Layer 10 of a small transformer language model trained on English Wikipedia (14 layers, counted from 0, width 96).
A neuron's activation on a vector x is GELU(weights . x + bias), where the dot is the dot product.
The model reads these tokens: "a " "tr" "ans" "l" "at" "or" ". "

The vector x that enters this layer's MLP at each token. A number n stands for n times 0.039.
0 "a ": 4 -38 5 5 -3 -13 -9 17 4 7 50 27 -19 19 34 -18 36 26 -38 28 -6 17 2 10 34 -78 21 -34 56 4 -57 -45 -5 7 -47 2 24 -15 7 -15 -22 -64 36 17 75 16 13 14 -12 -1 18 -3 18 -16 -22 15 48 -5 5 15 39 -4 -4 7 -43 2 2 -23 11 20 7 -24 1 -3 -35 -47 -40 2 -8 -18 36 -7 19 17 -16 29 -9 32 -20 -27 11 16 -22 -44 -18 8
1 "tr": 3 -1 -18 20 -16 -39 6 -4 43 31 50 -37 40 38 19 -55 1 14 -10 4 15 -4 -38 -5 4 -5 1 -23 25 -30 -18 -41 83 -16 -59 -29 24 25 -66 -32 -3 -40 11 43 60 27 25 31 -12 -6 7 -59 4 -6 -12 34 -20 38 19 22 -30 -20 -20 -21 -21 -36 12 16 8 -34 12 0 8 -44 27 -43 12 22 -21 1 24 -1 44 -15 -11 27 55 -4 -6 0 15 -8 -3 -26 -2 -5
2 "ans": -29 -52 -16 15 -17 -6 9 -39 -3 4 53 -24 -18 28 12 -15 -71 42 -3 -8 -2 -36 -14 -2 21 6 52 -26 25 -32 28 -21 30 -5 -28 6 -5 6 -69 5 -11 -35 28 -7 61 -15 39 21 -1 -66 7 -6 13 -18 0 36 -6 61 -23 2 33 7 -2 25 7 2 28 10 53 21 7 -5 19 4 26 0 46 -41 -39 -48 39 -19 -19 24 -49 28 -3 25 -22 10 -4 -21 -6 -34 3 -26
3 "l": 23 10 -29 -15 -6 32 29 -63 -15 4 20 -47 27 47 11 -44 10 22 7 4 21 49 -7 -47 2 21 4 -36 44 -26 -27 -7 34 -32 -55 0 -27 10 -32 -7 -14 -36 -25 44 47 -3 33 42 -17 -2 -12 -3 18 -39 -7 0 -1 19 -23 9 62 30 -7 13 2 -6 32 3 18 12 -15 6 -48 -47 -8 -19 37 -8 11 -26 95 -12 -26 10 -22 -22 13 -22 -10 26 5 -46 1 24 0 0
4 "at": 6 -29 14 7 -13 -4 18 -52 -24 9 16 -52 35 46 -29 -42 -69 1 9 -12 -4 13 -11 -21 52 23 -9 -54 22 -5 17 -44 -12 -10 -24 -23 3 -5 -27 73 9 -54 5 29 34 -16 21 21 -23 -8 -11 21 -33 -10 -29 -33 0 58 -15 -29 29 43 -3 16 10 13 52 8 20 0 -21 2 -8 -48 -15 9 50 -7 -36 -52 31 20 42 49 -9 12 -6 -12 29 -8 7 -7 35 22 -29 0
5 "or": 17 19 -1 -4 -10 31 -14 -25 30 -17 -37 -15 63 8 -6 -75 -5 45 4 5 -51 -20 -17 -7 10 8 -4 -35 20 39 2 -25 -13 -17 -39 -5 -32 -17 -60 2 -6 -54 -23 39 46 3 -1 -2 -19 -13 -20 -5 14 -31 -51 18 31 13 37 7 42 17 5 9 12 -9 16 3 28 -18 -32 10 -46 -36 -14 -38 15 5 20 -78 81 28 1 61 16 6 20 -29 19 15 36 4 26 4 -9 32
6 ". ": 2 -24 14 -5 -22 -8 -37 4 -9 9 46 -12 -17 61 39 -30 33 31 -12 6 -19 19 -9 -10 60 -75 7 -46 52 9 -58 -29 -15 9 -59 -5 10 -27 0 -27 -29 -46 27 1 64 16 0 19 3 -4 32 -4 21 -6 -31 7 52 -10 12 9 45 -19 15 -7 -9 -3 4 -12 16 13 19 -10 10 11 -11 -44 -13 -2 -3 -22 11 -14 21 47 8 37 21 14 -11 -19 -22 2 -30 -52 10 17

Each question shows the input weights of one neuron of the MLP. A number n stands for n times 0.0083.

n390 (bias -0.035): -26 15 19 9 26 -22 4 -21 0 1 -24 25 20 -24 4 -5 -6 15 -17 6 21 -39 -14 11 -12 9 -8 -3 13 -7 30 -3 9 4 -23 -7 -27 -25 -2 -14 12 -12 -17 -9 -6 -1 40 25 -1 5 10 -26 -30 19 10 -23 -11 -1 -4 40 -16 11 -3 -2 30 -9 17 8 -33 -23 -7 2 -23 -6 -48 35 8 -11 -6 -20 16 4 -2 -27 15 18 -17 27 1 -31 25 -11 24 -19 50 -5
Which token does this neuron like most? 5 "or"

n36 (bias -0.033): -13 1 5 -11 -6 24 -14 -12 -27 3 4 -16 -1 -3 9 7 34 -32 -10 6 4 -6 7 -17 9 25 42 -63 1 -1 -16 -11 10 4 7 9 30 -9 33 10 1 -1 -20 -18 -5 12 -25 -23 31 -11 10 3 -27 5 -21 -4 5 3 -28 -3 -1 31 -5 9 -10 29 14 11 23 -42 25 -14 -48 48 19 28 6 24 67 -23 0 10 10 1 15 -12 -22 -30 25 -27 13 -5 -20 41 11 -37
On which two tokens does it fire most, strongest first? 4 "at", 3 "l"

n221 (bias -0.046): -2 32 -29 -33 3 -12 26 -25 1 -24 2 8 11 7 -1 14 9 -24 -21 -22 -26 8 29 1 -16 -13 -21 -4 61 17 -6 -4 10 -19 8 1 -19 -15 34 -19 3 17 19 -13 0 -27 -1 16 17 -29 2 -3 19 16 29 10 14 -35 7 -3 -2 -26 -17 34 11 -21 -5 -14 -18 13 25 31 4 8 -9 2 -5 -6 -16 20 1 51 -3 -8 -8 -8 -9 6 19 11 -31 -25 -5 -14 -8 34
On which two tokens does it fire most, strongest first? 6 ". ", 0 "a "

n198 (bias -0.034): -17 10 24 -7 -9 5 38 -23 -47 -1 4 44 -24 -5 -43 -6 3 51 -4 30 -3 9 -4 17 -8 5 -10 -8 13 -6 -13 -20 -16 -2 10 -4 6 -15 8 3 16 -4 -27 -28 2 -38 19 -24 7 13 44 23 30 -5 -9 4 26 -6 6 -17 -19 -7 27 45 0 17 12 14 -43 -25 -39 18 15 -10 0 19 21 -34 -46 -44 -9 3 -47 -20 6 2 -33 4 8 23 9 -7 16 1 -33 28
Its three highest activations, in order, are on tokens 4 "at", 2 "ans", 5 "or"

n475 (bias -0.046): -9 6 -43 -4 50 -11 7 -26 16 -15 4 -2 -1 9 -14 7 -8 37 -41 -12 -3 -10 9 1 46 10 10 16 12 -19 -34 30 -16 -9 -16 2 17 7 36 -26 -6 7 -4 4 -6 -13 -7 4 -36 34 22 33 -17 12 -22 -20 -3 -27 5 -3 2 -16 23 -31 -2 20 2 10 4 26 -31 30 41 26 -36 19 -45 -32 -47 -43 3 2 -30 -17 50 3 19 -2 15 -6 -5 34 1 -7 35 23
On which token does it fire most, and how strongly? 6 ". ", at about 1.9

n37 (bias -0.055): -11 -13 6 4 28 -32 14 -30 4 1 21 -13 -17 -10 -2 -10 -35 -23 8 32 19 -17 -3 16 25 -1 17 -4 15 35 10 4 3 -17 2 -7 16 15 -22 -12 49 32 -14 -3 21 -8 4 -35 -4 1 15 -6 7 -1 2 -17 20 -10 -26 -39 5 -4 0 -36 -45 29 -6 15 -8 -27 24 22 10 12 -1 16 3 12 -36 24 -15 32 -3 26 -32 -43 -13 -5 -14 -10 36 20 -17 29 -22 18
On which token does it fire most, and how strongly? 4 "at", at about 1.4

n161 (bias -0.041): 9 -16 47 5 36 -43 -16 30 38 -35 12 -35 -12 22 -15 -1 19 -22 -20 20 -14 2 43 3 -8 26 -3 -16 16 25 -62 10 21 -19 -4 -18 -10 -13 25 -28 -24 33 -45 -6 1 -6 21 -1 -4 5 9 -34 18 0 26 32 -11 19 8 19 3 -14 -5 -38 7 21 -25 -32 -16 1 32 7 20 -3 0 10 0 -10 -37 -14 10 7 -24 -6 -29 -14 29 -23 -13 21 12 -15 -52 2 6 -10
Its three highest activations, in order, are on tokens 1 "tr", 6 ". ", 0 "a "

n0 (bias -0.046): -22 -9 -1 -11 -6 3 8 -3 -10 3 25 3 -3 22 -10 -22 1 -6 15 13 5 -1 -1 -9 -25 -21 42 59 -7 -1 -36 -10 -27 12 -10 40 -15 -32 -8 13 7 -4 13 -13 -15 -25 -7 -9 -4 -11 17 14 3 -20 6 -14 -17 7 -18 1 5 -38 9 11 -8 27 -23 -28 40 3 -16 -34 40 23 45 0 1 8 2 14 23 27 -27 7 19 6 -8 25 18 -10 29 -21 1 -2 45 15
Its three highest activations, in order, are on tokens 2 "ans", 6 ". ", 0 "a "

n314 (bias -0.050): -12 12 30 39 7 -28 32 13 -3 15 -5 27 2 -8 -8 -12 12 8 28 9 4 -8 -13 -2 -18 12 11 -14 -16 15 -34 7 26 -31 -8 3 5 -2 -6 7 -14 -20 -25 35 -31 -12 -26 3 -3 65 -6 32 -9 -29 1 -58 30 11 -2 -27 8 -18 28 -37 -1 23 10 -30 15 26 -28 5 -12 -28 -40 23 -17 8 1 20 1 24 3 -2 29 4 -22 -2 1 -7 -17 14 52 4 1 -19
On which two tokens does it fire most, strongest first? 4 "at", 5 "or"

n145 (bias -0.048): -41 -13 30 -21 -20 7 43 6 1 -4 1 -4 -43 -10 -10 16 1 6 11 -5 34 19 -11 16 -1 24 1 20 23 -12 -5 -15 15 4 14 12 -25 19 11 15 -10 21 -7 -18 49 -13 -8 39 53 6 19 -12 -37 -15 -27 -12 -25 22 -11 9 -21 3 -4 11 8 -1 16 -55 -34 5 16 -26 16 -20 19 11 6 -28 -1 23 -18 -28 -17 -8 3 -26 18 -1 -2 1 17 -28 -10 -15 -3 -1
Which token does this neuron like most? 2 "ans"

n268 (bias -0.025): -3 -7 50 26 -17 -30 24 -34 1 -10 50 6 -16 7 27 -3 8 -60 9 -3 16 -63 16 -5 10 32 16 20 -1 -27 21 12 -5 17 -14 38 -27 -30 -15 7 19 23 8 13 -8 -23 -29 19 34 17 8 11 50 -30 15 10 -7 -24 -10 20 -28 7 -5 3 -7 20 10 22 -30 -15 9 12 20 -9 10 -25 16 -32 -25 -20 -14 8 6 -31 1 -12 1 7 -33 25 -13 -13 -14 22 13 -24
On which token does it fire most, and how strongly? 2 "ans", at about 2.2